Layer 6 of a small transformer language model trained on English Wikipedia (9 layers, counted from 0, width 96).
A neuron's activation on a vector x is SiLU(gate . x) times (in . x), where the dot is the dot product.

Input weights of the MLP neurons that the questions are about. A number n stands for n times 0.012.
n13 gate: -4 23 34 -14 -1 6 10 13 -23 -11 -17 34 -1 -18 9 4 11 40 24 -37 7 -9 34 -16 30 -35 6 10 19 17 24 5 -10 -8 -7 39 11 15 -12 -10 2 -10 -10 -26 15 5 33 -43 -1 -28 -20 43 10 -18 18 -45 21 -18 31 33 51 -61 1 26 -1 -15 -22 -16 -23 -23 -3 -15 7 44 37 -9 -50 -21 -35 -25 15 0 6 -20 -3 -22 44 -13 -15 -24 10 41 9 -5 8 -36
n54 gate: -45 -3 32 -39 -26 -20 9 46 7 2 -12 -8 -28 -3 1 -34 23 -11 11 -13 -22 13 -14 29 9 13 -5 37 -24 -1 24 -2 26 -4 11 -10 69 8 -9 72 -23 15 38 -3 -13 -59 -1 -9 -8 13 14 -23 -4 38 7 -1 1 -21 -34 15 26 -8 -9 21 3 12 8 -6 -6 -38 -1 -28 0 -16 12 -15 10 16 -23 -5 37 0 12 -56 -15 31 -25 -8 12 13 -8 5 15 34 -17 -7
n55 gate: -13 -7 -13 -51 -33 -32 -14 42 0 25 6 -15 -19 28 10 4 24 -29 7 -23 5 -7 32 0 20 15 -7 -20 -38 -34 -14 -15 29 20 38 -17 9 1 35 -18 39 11 11 -25 -27 -8 -19 14 15 51 3 16 30 6 3 -27 -19 -18 14 -27 -13 -22 -22 10 13 3 13 -30 3 5 -23 20 -20 6 14 34 -20 7 -6 -56 -4 -23 -20 15 -2 -12 -12 -5 -14 55 -4 -1 30 -16 1 18
n62 gate: -3 -13 -31 9 -13 7 10 5 0 -11 9 -24 -20 3 -34 -15 12 -19 28 10 0 1 -41 29 -16 10 -11 -20 52 24 -63 -16 18 17 5 0 12 16 -12 -58 -16 7 -33 10 -3 -21 -5 1 18 3 17 26 -9 15 30 -31 -22 3 43 26 45 18 -25 25 6 -14 21 -25 -7 -1 1 22 24 -1 -15 -20 -8 25 -21 0 9 7 38 18 -28 7 -11 12 51 -4 -35 24 -12 31 -37 20
n114 gate: -45 -7 25 -21 -2 -29 -10 12 -27 40 1 -16 -37 -14 -31 -34 5 -52 24 44 17 29 -1 61 54 -16 13 9 26 17 5 2 1 -7 -21 -2 4 -1 11 11 -29 -9 42 -16 37 3 -2 2 53 7 -6 34 11 46 -34 31 -12 27 5 5 -22 36 -24 -21 20 17 -29 8 18 31 -33 35 -15 0 30 -38 -20 -32 12 4 -10 -12 -9 7 -13 -29 -27 -19 -38 1 4 16 -1 4 -9 17
n116 gate: -9 -14 17 -1 1 -21 5 6 -3 -8 15 -1 11 -12 -2 -6 29 32 -2 17 34 54 26 18 -16 -17 -13 -19 5 -24 8 12 -11 51 13 -19 19 9 35 -7 -28 6 1 -22 -28 -4 -31 -30 -1 10 -36 23 5 -22 5 25 -9 17 -31 -23 -56 16 44 12 2 -5 1 -19 14 -29 -4 -36 -10 36 23 -4 3 32 -17 41 -2 25 9 34 20 8 28 -16 1 -15 37 8 -31 7 -16 35
n138 gate: 21 -52 11 16 -18 37 -30 24 46 -10 -21 -1 -41 -6 50 21 -31 1 6 0 -34 10 0 16 -27 -15 -17 24 20 -12 30 1 -16 -27 57 24 -57 11 -6 13 9 12 15 -64 -31 29 22 -12 3 -8 11 -19 1 6 32 -15 13 -7 -4 13 41 -4 1 8 15 1 1 31 13 1 -14 3 0 4 6 3 -3 17 43 38 -27 8 35 -34 -20 12 34 -7 -5 20 -5 -22 -11 -31 5 -31
n143 gate: 26 -4 -54 -13 5 2 -25 -18 23 -2 10 -32 26 -4 13 17 -29 31 1 9 20 1 8 -17 13 18 -31 -23 -9 18 26 12 -18 13 -21 -3 -16 20 22 21 4 13 15 -1 -28 -52 34 8 -9 27 5 -24 1 10 -24 -1 -49 13 -45 61 24 13 19 38 13 -5 -18 4 14 -14 -6 25 -27 -8 6 -26 -6 8 9 13 28 13 -33 -13 33 -10 -57 36 14 -59 14 28 25 29 13 -26
n158 gate: 4 -48 -16 -3 26 -7 -27 -9 10 -6 -12 3 -4 -32 11 5 -24 16 27 -19 31 33 -7 -4 -1 -19 8 -15 7 -37 -32 -10 -27 -15 4 -6 7 -5 -6 -2 -33 3 -23 28 10 -10 16 0 21 -31 -20 -8 28 14 -1 -17 -18 4 3 20 4 -33 30 17 -20 -23 -16 1 29 -18 -26 21 8 28 -19 30 29 22 -44 -51 39 24 -7 10 -23 -4 -53 19 29 3 -12 23 -7 10 34 0
n171 gate: 21 28 -3 -10 -36 1 23 38 6 20 -27 -14 -11 4 1 -7 13 24 -12 5 1 12 -13 3 21 23 -18 -20 24 -26 9 -20 24 15 -16 -11 -13 47 -23 -13 43 -8 5 51 -27 21 -49 9 29 -38 11 -3 -26 -6 -4 22 -27 9 49 17 8 28 -10 -20 1 26 -5 25 -7 1 19 17 -49 -27 18 -18 -2 -21 -58 0 22 2 5 12 8 9 5 3 -13 -12 -5 -56 -45 -14 1 15
n201 gate: -19 -16 16 11 10 -10 -13 -12 2 -27 4 -9 -6 8 -27 -14 -6 5 5 8 -6 4 -13 -26 29 -14 10 -13 26 10 29 15 23 -24 2 -4 -15 -18 16 -5 -10 22 19 24 1 27 6 72 20 -16 12 6 6 -13 -9 36 -40 9 -24 -18 30 -10 10 -2 -44 -10 19 -1 -9 -23 4 28 -12 -27 6 -40 42 -14 3 12 8 -5 -17 5 11 -13 -20 -27 4 -14 -16 -9 38 -16 -16 -12
n203 gate: -12 21 0 -45 -6 51 -2 -7 10 6 -5 18 -18 -7 -11 -12 15 -22 15 2 -3 -4 -14 8 30 1 24 -30 8 5 -30 34 6 10 -4 53 14 -11 -44 1 -12 32 5 -38 -23 -1 -38 -34 23 23 28 14 2 -43 42 5 4 4 -35 -11 14 4 15 26 -22 29 6 3 -3 29 12 -32 20 32 -55 -41 -5 26 28 40 -12 13 -32 -16 -16 26 -11 -10 -20 67 3 44 -31 6 -60 -22
n209 gate: 30 23 -5 -41 1 -35 35 -41 -6 -12 1 9 -22 -1 19 8 11 -9 11 -6 -35 36 -4 -11 -20 -11 -28 13 -16 46 1 34 -4 -4 -5 -5 -15 -16 -24 -29 -4 -10 -11 -18 1 -10 -15 25 7 -27 -16 -29 -4 -26 13 24 12 41 -4 -10 2 20 18 -4 -46 10 13 55 34 -11 -33 51 -25 -2 3 25 -38 -29 11 8 -5 8 11 -7 17 -5 15 12 -8 25 -20 -3 -12 19 22 42
n237 gate: 9 -1 -29 22 24 20 10 12 -56 13 21 -23 15 -10 -7 32 31 4 -20 -3 17 -8 -8 -23 -3 1 -8 40 13 14 29 6 -9 15 -42 -39 14 -7 16 1 29 5 13 -23 2 39 -7 4 -7 -24 11 -41 -12 -14 6 23 25 9 33 -7 -16 -31 -16 4 -26 -1 -3 21 -4 -13 -42 -6 -29 6 20 5 26 -12 15 -6 18 -1 5 -24 1 -9 -9 -13 13 -6 4 3 17 14 15 3
n244 gate: -9 -6 -15 7 -1 -2 -10 -11 28 -40 -3 64 -7 -16 -5 7 2 31 -22 -34 -23 15 16 23 10 -16 4 -10 33 -36 10 -27 23 -8 -22 -13 -5 10 -34 -30 -27 -21 -16 -6 -28 12 -23 28 -19 -18 36 19 -19 21 -7 -17 -23 -25 11 16 -20 9 -21 -17 5 -58 -21 9 -16 -51 -43 -13 -58 3 -7 1 15 18 5 19 -18 -20 25 -28 23 -15 -7 16 -7 -8 -17 10 -37 16 -27 -9
n246 gate: 6 -4 25 -5 36 6 -29 -34 -13 -9 20 -48 18 21 14 6 30 -7 5 13 -5 6 -50 36 11 -27 -33 6 -94 -34 -12 12 -14 30 -15 5 3 34 -7 41 -14 64 4 11 0 -13 17 10 -14 -32 23 39 -11 -36 -26 21 9 -44 -25 13 -28 41 2 33 2 -19 8 -38 -15 -20 -20 -13 14 -16 4 12 -11 49 2 15 -17 -24 -17 -29 -13 -35 36 -8 -25 -15 -3 -40 8 27 25 4
n13 in: -5 -37 -33 -6 29 52 9 7 -35 1 12 -33 24 8 26 49 -33 -14 -5 -50 -27 9 -9 -34 -17 11 -22 -17 1 14 -13 1 -17 15 18 -17 -28 -12 20 -11 -35 2 1 16 2 -18 -28 -1 25 -20 -8 5 6 6 -17 27 10 -47 34 -17 -29 3 9 40 -32 -18 6 15 5 -17 18 -22 -15 2 -22 -22 -26 -22 10 18 14 4 -14 6 -22 2 -25 14 -39 24 1 -4 -16 -38 12 -5
n54 in: -19 25 35 27 -37 -13 -27 3 12 -16 -8 -17 7 16 13 -61 57 8 -33 45 -11 14 12 -41 1 61 30 -19 27 24 0 -2 -2 4 9 -10 -12 -4 -10 21 11 -21 -44 11 17 -31 28 10 5 -40 7 -6 31 16 4 -6 12 -15 75 -17 12 -25 2 10 -6 -10 46 -20 -40 3 -34 7 -3 -20 0 -5 53 -2 57 -6 -6 43 -8 -22 13 9 -14 -6 -11 -61 8 9 10 3 9 -7
n55 in: -14 13 3 -8 47 15 29 -26 -3 -14 4 7 -4 12 -5 30 49 -4 6 4 26 -41 17 2 25 -22 9 37 16 1 35 0 -33 10 -16 33 19 23 30 -7 6 12 3 -5 -2 -8 -5 20 -18 -30 -27 -22 -5 12 52 17 26 40 32 -8 32 -22 2 0 -27 -6 27 13 -80 4 4 -34 14 18 -33 -31 -70 -11 -47 -31 29 5 -3 30 -16 32 -12 -1 -24 -24 37 7 21 -22 -73 -8
n62 in: 29 19 -1 8 -3 12 -14 -3 23 36 24 11 19 -1 2 -13 22 6 7 3 5 6 -32 -10 21 -39 1 1 -17 43 49 28 -6 22 -1 -49 -29 -27 -11 4 13 -45 -27 12 -10 5 -23 -1 18 -3 5 -18 -32 1 5 31 22 44 -18 29 11 14 -17 1 -32 -14 -12 -36 -53 3 9 3 14 4 -10 -35 12 -18 -20 -2 -19 42 -21 14 22 38 -18 -24 -13 -21 -23 65 -15 -14 39 12
n114 in: -18 -22 -18 25 -7 23 38 7 19 -13 -11 9 -21 -1 31 -51 -4 38 13 -24 -13 -24 -1 10 -7 26 -24 -4 13 -27 19 -26 -21 8 7 2 32 23 -22 -46 -67 51 28 6 6 8 12 -34 16 -29 -28 17 -26 37 21 4 3 -10 0 -27 7 -38 13 -1 -19 12 -16 14 -23 -31 19 -47 16 30 -4 13 10 -26 6 32 15 -35 -1 1 -12 -25 -36 18 1 -4 7 14 -30 44 -34 2
n116 in: -3 -11 12 -24 -2 -22 1 -28 -25 61 -16 -54 6 -21 2 -9 14 -23 -21 -28 -29 -25 -7 -1 10 -24 14 -10 11 30 19 -8 -5 -26 -20 20 25 -26 2 35 -16 -34 20 45 -22 -31 -11 13 -2 36 -27 -1 38 18 -28 16 14 13 36 37 -39 -1 1 -1 -3 -6 -2 0 24 -5 4 20 -20 0 -13 7 -11 -13 -16 27 21 -12 1 12 -3 47 -2 -5 -25 -50 -32 -26 1 29 -12 5
n138 in: -32 30 -12 -3 -9 -21 -14 9 10 -11 15 2 -10 -19 40 9 3 19 -16 -1 -27 10 27 11 -23 27 18 54 25 -37 26 -21 -4 0 -11 -11 8 -16 -20 -40 14 9 7 -7 10 -13 30 7 -7 -50 50 32 -48 -51 11 -24 -18 -13 -1 -14 7 -16 -1 26 3 -13 -17 -16 44 -8 -15 -20 -21 1 -46 -36 -15 11 -3 -8 -9 20 30 -24 -23 -39 24 -38 13 -6 -19 -2 -4 -1 -35 5
n143 in: -20 45 48 -36 -36 19 -28 -37 -14 48 -27 36 10 -28 11 -8 22 -18 -46 40 30 13 -8 2 27 21 5 -36 -69 10 52 -8 4 27 -21 -29 13 8 8 -2 -1 -15 45 -18 25 -26 -46 28 -11 -20 19 -19 -17 -8 -9 31 5 44 -11 23 20 12 -31 7 20 -24 -30 -14 22 9 22 -23 23 6 8 32 37 -14 25 11 -27 1 7 2 14 -13 -11 38 39 -10 0 -7 11 -2 -23 -14
n158 in: -21 6 -12 -4 -1 26 25 -12 -11 31 -10 16 1 -17 -34 -20 29 16 10 -21 -8 35 -5 -1 25 15 4 3 3 32 -1 -15 -6 43 -38 51 28 33 -36 -18 17 16 9 19 27 29 7 -18 22 27 -40 -17 8 -1 2 -12 -5 31 -5 54 28 -22 22 -3 -10 5 -31 22 20 -23 -18 39 0 -25 -23 -34 56 -18 15 -19 15 10 -1 -36 -3 -35 -15 -7 8 -3 -26 -13 -3 -47 -39 -12
n171 in: -3 9 33 11 -32 20 -22 33 -5 1 -30 -11 -1 27 -2 36 -16 7 -11 30 9 -23 -13 -19 7 -42 -27 10 -15 -14 -60 -1 31 29 14 31 -13 -20 -5 -4 -30 -30 11 9 5 -50 5 20 -35 -5 -2 -35 -17 -11 25 30 17 8 16 30 -17 -5 9 -21 21 -3 43 -25 -34 -17 -7 30 13 21 -19 -7 3 10 36 -5 -21 -9 8 -29 -17 -39 -50 2 -22 -15 4 -3 -33 21 -27 -5
n201 in: -7 -19 4 15 -2 6 -12 40 7 -25 -1 29 35 -17 -41 11 8 24 -18 -9 25 13 23 1 22 -21 19 28 -9 -15 5 15 -6 18 -12 21 14 -1 -32 -5 20 16 -29 23 -8 8 9 31 -14 -7 9 -4 -21 21 1 -4 -28 -12 -1 2 -20 -19 -12 -5 64 5 -15 -2 5 4 -45 14 -15 -31 17 7 -24 2 25 0 -10 -15 -10 -1 55 19 22 35 1 -7 24 4 14 -12 14 -27
n203 in: -24 -3 -19 -26 30 -6 13 39 24 -43 -1 11 13 6 11 -34 31 -36 -22 11 -7 24 -27 -36 21 14 18 7 25 -8 19 19 24 -8 -25 -8 13 15 -23 -35 -23 22 18 1 36 -61 -20 39 10 -1 15 -59 18 -14 -8 0 48 -20 19 4 -4 -32 30 -2 5 -45 -38 47 -53 22 25 5 0 39 -7 -12 2 24 34 1 -5 -3 26 -15 6 -16 -5 -15 -38 -16 -4 73 12 20 -52 4
n209 in: -11 -5 -3 -2 -14 19 -39 -23 0 -11 15 34 -1 -8 4 19 -27 -23 -4 -14 -1 1 37 7 -18 -31 -7 10 -21 52 14 -9 14 15 13 19 9 -52 11 22 -7 6 -15 45 -74 6 9 -22 2 34 40 54 -4 15 32 -2 -2 -25 -9 -4 -68 3 -56 6 -5 2 -62 -10 1 1 -33 28 4 -20 -20 7 -30 42 -4 -9 17 -7 -23 -8 -16 7 34 -8 -19 -1 -11 -33 7 26 18 20
n237 in: -14 29 -15 21 -7 0 -9 9 -46 -1 -6 17 5 18 11 36 13 -51 -39 13 -23 -11 -36 -71 29 16 -7 -26 0 39 20 9 15 -14 7 11 4 -1 -13 -17 -3 8 7 22 -14 -14 -20 -12 -1 -1 -36 1 26 -12 -2 13 27 18 -2 30 -16 -43 -11 -10 1 8 15 27 7 -20 2 25 -32 -5 12 3 -38 21 6 -25 36 31 -12 -13 32 18 -2 15 5 -7 10 2 -18 51 40 8
n244 in: 44 17 -39 5 5 -29 24 8 14 -23 3 22 3 -21 -13 -19 1 -54 -35 -44 15 -39 -10 22 -9 -26 26 -7 -21 17 12 1 21 -11 23 30 -10 5 -23 5 -3 12 28 23 1 31 -23 14 20 27 -10 15 -2 5 7 34 27 48 -50 -32 -6 25 -10 -4 29 -8 -7 -6 25 -48 24 -29 -9 11 19 -6 -29 3 49 -3 -7 -6 22 -7 36 12 24 16 -12 -6 14 16 1 -2 -17 -21
n246 in: -36 -5 -41 -74 6 -1 -13 11 6 -32 -23 15 -27 22 10 14 5 -4 -16 3 -13 -7 11 -1 -3 -70 -1 -23 -3 -24 6 -9 -36 40 4 -37 -30 17 -4 26 28 9 -1 28 -17 6 -8 -6 9 2 14 18 -20 -62 -12 22 19 16 -9 -12 -39 16 -25 18 2 22 0 -27 1 -34 31 -30 -39 28 39 -9 -7 -34 -14 21 13 35 14 0 -1 -12 -13 -45 37 21 19 -2 18 -13 0 1

Each question shows a token from some text and the vector x that enters the MLP there. A number n stands for n times 0.031.

"===": -21 -59 1 7 2 -9 4 -12 -32 -2 1 31 -31 -2 5 -4 -6 12 -20 21 -4 2 -19 -20 -41 -26 17 10 -26 20 18 1 -11 -12 41 -24 19 18 -2 4 43 -8 7 43 27 -21 4 -3 16 16 -18 20 -15 18 -46 10 -22 4 20 -7 -1 -11 16 -11 7 -13 -6 8 1 27 28 24 -3 5 -18 -4 -21 -7 5 15 -39 16 -8 -15 7 -7 -19 7 17 -10 2 16 9 -5 -20 -25
Which neuron lights up most? n201

"ank": 5 31 -18 -1 1 1 -10 0 -41 14 18 5 -29 20 -15 -19 -19 24 -33 -10 23 8 3 9 -35 -12 18 -21 -17 -24 -2 -4 -3 -36 -5 2 14 -5 9 9 41 12 -8 8 6 2 7 -11 -14 21 -24 -16 -15 -14 -19 -37 -26 11 26 -15 -8 -6 -6 -10 1 -14 26 -23 -27 12 11 -11 16 6 -4 9 12 25 28 -6 9 10 8 3 -29 27 23 -31 -2 11 13 34 23 14 6 14
Which neuron lights up most? n114

".": 8 -35 -4 13 -3 2 10 -18 -62 -6 -4 9 -19 -4 5 -2 -12 20 1 9 -11 -25 5 4 -19 -6 8 1 -13 1 23 -2 30 -21 5 -10 6 17 -5 -6 7 -2 -2 8 9 13 -4 7 -2 -16 -11 2 -17 16 -6 7 -10 13 5 -10 10 -16 -2 -2 17 6 -3 -22 6 30 36 -14 23 2 -15 9 -23 17 25 22 -4 17 -7 8 -32 -7 -7 1 -17 10 7 -1 -17 11 -6 -5
Which neuron lights up most? n158

" since": -25 4 -21 -9 -1 -21 -12 -16 -38 8 1 25 -15 -1 4 -12 -42 14 -19 -8 -21 30 16 -5 -82 -32 22 18 1 8 41 0 2 -7 3 -12 8 23 -9 -13 -18 16 10 13 -8 5 -1 -2 5 17 -2 -10 -3 -10 0 29 -38 -4 12 -7 -21 23 -10 2 7 20 -14 -15 -9 14 5 14 20 -15 -13 -2 -23 -6 9 8 -3 19 3 5 -10 9 1 -9 -1 -12 14 19 1 -2 -3 6
Which two neurons fire most, strongest first? n209, n116

"and": 28 21 36 -41 34 -20 -30 11 -29 16 9 -2 -35 24 -2 -11 -9 8 -18 -16 -3 -5 19 37 -4 33 48 -14 2 18 8 0 9 -30 16 -28 7 5 12 -16 19 45 1 -18 9 -14 -21 18 -12 4 -1 1 -26 -8 11 -1 2 9 31 -14 -20 10 -13 2 19 9 8 -11 5 1 -4 -44 20 -16 5 2 -26 7 22 8 -9 8 3 -22 -5 30 8 9 -9 -14 -32 15 -18 17 -22 -12
Which three neurons fire most, strongest first? n54, n203, n55

" st": -8 -24 -28 -26 18 3 -7 -41 -46 -3 8 -4 -20 29 -4 -26 -13 15 -15 11 28 15 10 12 -24 -20 15 32 29 6 21 -18 27 2 -3 2 5 29 -15 11 13 2 -9 1 -2 -3 -35 -6 5 7 -32 4 -17 -16 1 7 -30 -22 12 -1 9 26 -24 32 1 -20 17 -12 1 7 3 6 -12 -1 -22 0 15 18 6 -2 -37 14 1 5 4 0 23 0 -4 -20 -7 8 14 22 -17 9
The most active neuron and its activation: n246, at about 1.5

"ing": 24 -19 0 7 14 14 1 -13 -52 -1 6 -5 -29 -6 5 16 16 16 -26 13 11 13 -19 5 -64 -24 0 -2 1 2 -1 -18 -3 -11 21 -17 11 -8 8 -5 21 4 -5 10 0 12 -12 -3 0 7 -9 -5 -17 -18 4 10 -16 18 1 -8 8 -15 -19 -6 18 -9 -5 -12 -18 -1 44 -5 -4 5 -2 -4 15 5 5 23 4 -7 -2 18 -5 16 -12 -22 0 15 -15 39 -4 -12 -9 2
The most active neuron and its activation: n62, at about 2.8

"s": 7 2 7 29 18 -3 -22 -8 -51 17 -1 2 -5 -5 -3 10 13 36 -24 19 9 14 3 9 -63 -17 -3 12 -7 -5 -10 16 13 -24 30 -2 9 24 11 16 27 -6 -10 -2 -2 3 5 -4 -17 12 2 6 12 -7 4 2 -23 2 16 -12 -3 -8 -18 8 27 -10 -5 -2 1 -16 24 -1 -7 21 -19 9 9 -4 -12 9 9 -7 -21 9 -19 15 -23 -10 15 9 -3 21 1 14 -9 -9
Which neuron lights up most? n203

" Sy": 5 -15 14 -1 17 5 30 3 -45 -23 -3 30 -29 38 -5 -16 5 50 -19 -2 10 3 39 4 -6 -12 8 -17 1 19 10 5 11 -17 7 -15 24 19 14 -4 12 -1 -14 10 -10 16 -4 9 -16 -21 -13 19 -11 9 -5 15 11 -18 36 -32 -5 -16 -3 11 29 -15 -30 15 20 11 23 4 -16 5 -7 11 9 -22 -1 -9 -14 -7 12 -1 5 -8 -15 -21 -8 -11 -29 8 29 12 -17 -7
Which neuron lights up most? n201

" February": 3 9 -10 12 8 1 -14 -20 -44 13 -9 34 -6 16 0 -6 -27 -11 -8 -33 -16 21 4 18 -60 -12 1 25 -26 -6 16 -10 9 -11 43 -6 -3 35 -16 -6 14 15 11 10 11 8 -1 -14 -12 26 -7 2 -27 -9 -39 21 16 -5 23 12 -19 -21 -12 6 -13 -3 -7 7 -3 9 -7 35 24 -6 -22 -9 -17 17 -3 3 -21 -8 -1 12 -7 11 2 4 -6 7 -10 14 -8 3 -3 -5
Which three neurons fire most, strongest first? n209, n54, n138

"ert": -6 2 -5 13 18 17 5 3 -44 5 39 3 -9 -10 13 -14 20 -4 -6 6 30 32 -6 2 -53 -5 20 -5 -24 -5 -5 15 8 -21 2 19 -1 21 13 -8 7 -8 -11 9 1 0 -6 8 -9 18 5 -10 -9 -3 11 -12 -29 4 33 -18 11 -5 -15 -7 10 -28 20 -7 26 27 28 46 -18 17 -12 -9 -12 19 -1 8 -7 8 -7 -13 3 31 10 -15 -11 -27 -9 37 -7 1 9 -25
The most active neuron and its activation: n62, at about 1.6

" L": 1 10 -18 16 -1 5 14 -9 -48 29 3 12 -9 39 10 -7 5 62 -8 -6 1 -20 16 7 17 -11 -30 41 -2 4 -11 5 10 15 16 -9 14 26 -8 -19 -14 3 -10 7 -23 12 1 16 -6 40 -19 -16 11 -9 0 2 -25 4 12 10 2 21 -4 5 30 -30 -18 5 -20 -5 34 -1 1 -10 -28 -9 -4 -4 -13 1 -7 -3 9 -4 -2 -2 3 12 -5 9 -12 -6 -10 4 4 -10
The most active neuron and its activation: n171, at about 2.5

"ic": -4 -19 -11 31 21 25 -5 -2 -42 0 9 -8 -5 -13 19 -3 5 3 -26 13 25 35 -10 -10 -54 -22 15 2 -16 0 -10 7 23 -9 18 -18 6 30 8 -6 12 5 -13 5 3 10 -17 15 20 21 1 -10 -11 -28 10 16 -16 21 13 -35 6 -16 -5 -16 15 -7 -12 2 -5 1 22 22 -18 19 -24 -4 29 6 24 31 -12 16 -9 14 -21 11 23 -8 -11 -14 9 40 -4 18 -13 -5
Which neuron lights up most? n203

" was": 4 7 -20 7 7 -13 3 10 -41 -4 1 12 4 -2 -1 -3 -30 22 -20 12 -4 14 13 4 -58 -9 6 -25 -2 4 37 11 1 -18 27 -7 25 21 5 17 29 20 2 -7 -1 13 2 -15 -5 -15 10 -9 -15 1 1 48 -68 -15 21 4 11 6 4 16 -5 9 -18 -19 -18 19 3 18 4 -3 -26 -4 2 1 14 29 -12 11 17 -1 10 22 8 -15 0 -3 6 3 0 31 -24 4
The most active neuron and its activation: n138, at about 1.4

" and": -7 -1 -11 -3 -11 1 6 -22 -54 5 -13 24 -21 1 9 5 -7 8 -12 6 -7 3 21 9 -66 -13 -2 12 -8 11 20 7 7 -7 1 -8 -4 12 6 7 -7 -10 -23 8 8 3 -30 -4 22 3 -1 5 5 -23 -14 48 -40 22 16 -16 -12 6 -13 -17 14 8 -20 12 -16 9 0 12 10 2 -1 6 -10 -7 20 16 -11 3 -4 2 -10 9 -3 -15 -12 4 0 5 -13 28 0 -2
The most active neuron and its activation: n209, at about 6.5

"ip": 11 2 -1 -37 30 -13 -40 -10 -36 1 -20 -10 -6 -1 -21 -20 -8 41 -48 -7 -5 10 3 12 3 18 14 -22 -7 2 2 -15 -12 -1 40 -29 -2 12 -16 -3 16 15 -11 10 20 -5 -1 21 9 -22 -18 -23 -12 5 -7 -36 -16 10 35 15 6 15 -10 0 8 -24 -15 2 -17 22 5 1 -7 -4 -22 7 -31 -20 19 23 12 -1 7 -18 2 5 6 16 -7 23 -32 33 17 2 10 -33
Which two neurons fire most, strongest first? n143, n13

" Pro": -3 -17 -23 -4 2 8 3 -4 -50 7 -24 25 0 4 -2 -11 -25 26 -25 1 11 -18 -9 3 -21 -13 -18 -1 2 6 -2 -6 -2 -14 43 -2 30 13 -1 -28 4 17 -15 30 -29 4 -9 5 3 22 8 2 -16 11 -14 3 1 5 5 6 -5 -13 -9 -9 2 -36 -30 5 -24 15 33 -5 2 11 -11 1 -21 -19 34 5 -10 19 -25 -12 14 4 -1 8 -19 -2 -13 30 1 6 -17 -27
Which three neurons fire most, strongest first? n244, n203, n13

"ts": -5 -4 2 32 12 7 15 -12 -44 12 23 -36 -14 5 2 16 1 9 -3 17 23 0 5 9 -30 -15 2 6 7 2 -25 19 -7 -3 38 -16 18 20 11 7 35 -14 -6 -6 7 -26 26 5 4 30 -24 -3 -6 -6 0 -2 -7 32 33 -40 -6 -24 7 -9 28 -28 -30 -6 8 5 20 -3 -14 21 -2 -10 21 10 -19 -8 -19 -12 -33 -15 -4 -6 7 4 -17 -5 -21 34 -5 4 -17 12
The most active neuron and its activation: n116, at about 1.1

"ap": -5 22 28 -1 32 6 -18 -43 -32 18 -29 -10 -1 29 6 -27 4 37 -32 -26 -18 -3 -11 27 -10 28 20 -28 -10 18 3 -16 9 -14 13 -20 13 15 -11 -7 16 32 12 0 3 12 -5 -3 34 12 -2 6 -9 5 2 -15 15 16 31 16 -40 14 -1 -20 -7 -4 11 -9 -17 10 6 10 -15 8 -4 18 -1 -26 41 17 3 -5 -15 -31 10 6 9 -20 -24 -16 -8 40 9 10 -4 -15
Which two neurons fire most, strongest first? n114, n203

" Har": -11 -15 6 8 28 20 -9 28 -50 7 -32 7 -2 51 -13 15 -12 38 -7 -1 17 -4 14 5 -11 -11 -20 14 -3 25 13 4 4 -12 12 4 21 8 23 -3 -20 3 0 3 -40 29 10 0 -3 14 -9 1 -8 -17 -10 15 5 -9 29 -2 -12 1 -8 -7 9 -26 -22 18 17 11 -1 2 13 -16 5 33 1 -14 -16 4 -27 6 -36 1 15 -1 -16 -10 -13 -8 -12 -10 -2 1 -7 -1
Which neuron lights up most? n237

" book": -13 -13 0 -1 4 3 6 1 -51 -9 1 0 5 19 14 -4 -15 -6 -34 18 32 -9 2 -7 -44 -11 12 -14 -23 2 4 -8 30 3 23 -12 10 51 33 4 30 6 -2 22 6 22 -6 -17 -13 -23 -10 -17 2 0 8 15 -8 -27 8 -13 -15 -22 -12 3 9 -9 9 -11 6 13 19 6 15 11 -28 4 12 -11 22 27 -15 13 -12 -7 -10 -5 3 -2 -13 3 -19 21 11 11 -1 0
Which three neurons fire most, strongest first? n246, n237, n158

" b": -5 -36 -23 -7 12 3 4 -3 -44 3 -6 -1 -15 34 -6 1 -13 48 -23 7 10 5 -18 -6 -10 4 19 16 37 16 20 -35 9 -24 24 -14 -2 7 -4 28 18 13 0 3 -36 -15 -15 18 16 9 -15 19 -27 6 6 9 -25 14 14 -21 4 13 -24 -5 0 3 18 0 -24 -5 11 0 14 -7 -21 2 4 24 16 14 -8 15 -7 12 19 19 18 -20 0 -11 10 16 -3 21 -31 -21
Which neuron lights up most? n62

"b": -17 -4 -3 -3 11 13 22 16 -41 -2 12 -7 -14 44 -1 19 -30 35 -16 29 19 0 24 -3 2 27 -9 -12 15 13 2 8 -11 17 23 -2 -3 9 7 10 -33 10 -1 8 -42 32 12 11 -18 36 -17 -15 -13 2 25 -4 5 16 39 -27 -2 25 8 -7 35 -40 4 -2 5 18 3 -2 19 -14 -12 6 -4 29 -6 -7 -8 12 -1 -1 7 19 -14 -13 -12 -10 29 6 34 6 5 0
Which neuron lights up most? n55

":": -2 -26 -20 -1 13 -25 -4 -4 -51 -8 -21 9 -21 -12 3 -6 -9 29 -2 27 -3 7 1 7 -49 20 -31 -4 -11 14 18 1 -2 -10 18 -15 18 18 11 0 17 7 -2 -11 31 -4 -13 1 -6 -14 3 20 -22 8 -8 2 -19 0 -7 10 -5 -7 -5 9 28 -3 -19 -5 -3 13 30 -3 10 -15 -33 14 8 18 -10 17 -18 -4 -8 -11 -2 28 -24 -21 -2 18 6 15 -11 4 5 -25
Which neuron lights up most? n143

" r": -28 -19 -31 -7 7 8 -5 -29 -39 2 -15 -3 -9 20 13 13 -23 41 -9 -4 3 5 10 28 2 -25 1 34 17 -3 9 -17 31 -32 8 -17 24 -19 15 2 36 30 3 28 -12 25 0 1 -9 -14 -19 -7 -18 2 -13 -2 -31 18 5 -2 12 16 -28 7 -4 -4 -5 2 -24 9 11 -8 -23 -10 -15 -4 -8 16 -20 3 -15 -12 -31 2 -6 -9 17 -8 11 31 15 32 6 46 -6 -7
Which neuron lights up most? n201

"ber": -9 12 -18 -5 19 17 -14 2 -47 -5 22 20 -18 21 -7 -5 -31 53 -25 19 -8 -25 19 -8 -40 6 0 -1 24 20 9 -2 -1 -3 9 9 -2 18 9 3 -34 12 7 -2 -18 17 14 9 -16 28 -18 -22 13 -6 -3 -1 3 7 30 -31 -3 4 5 13 -1 -20 -4 7 -8 13 28 -9 6 14 6 -13 7 -5 -3 2 -10 -13 21 -1 -19 -7 9 -13 -21 4 26 19 17 -24 12 -13
Which neuron lights up most? n13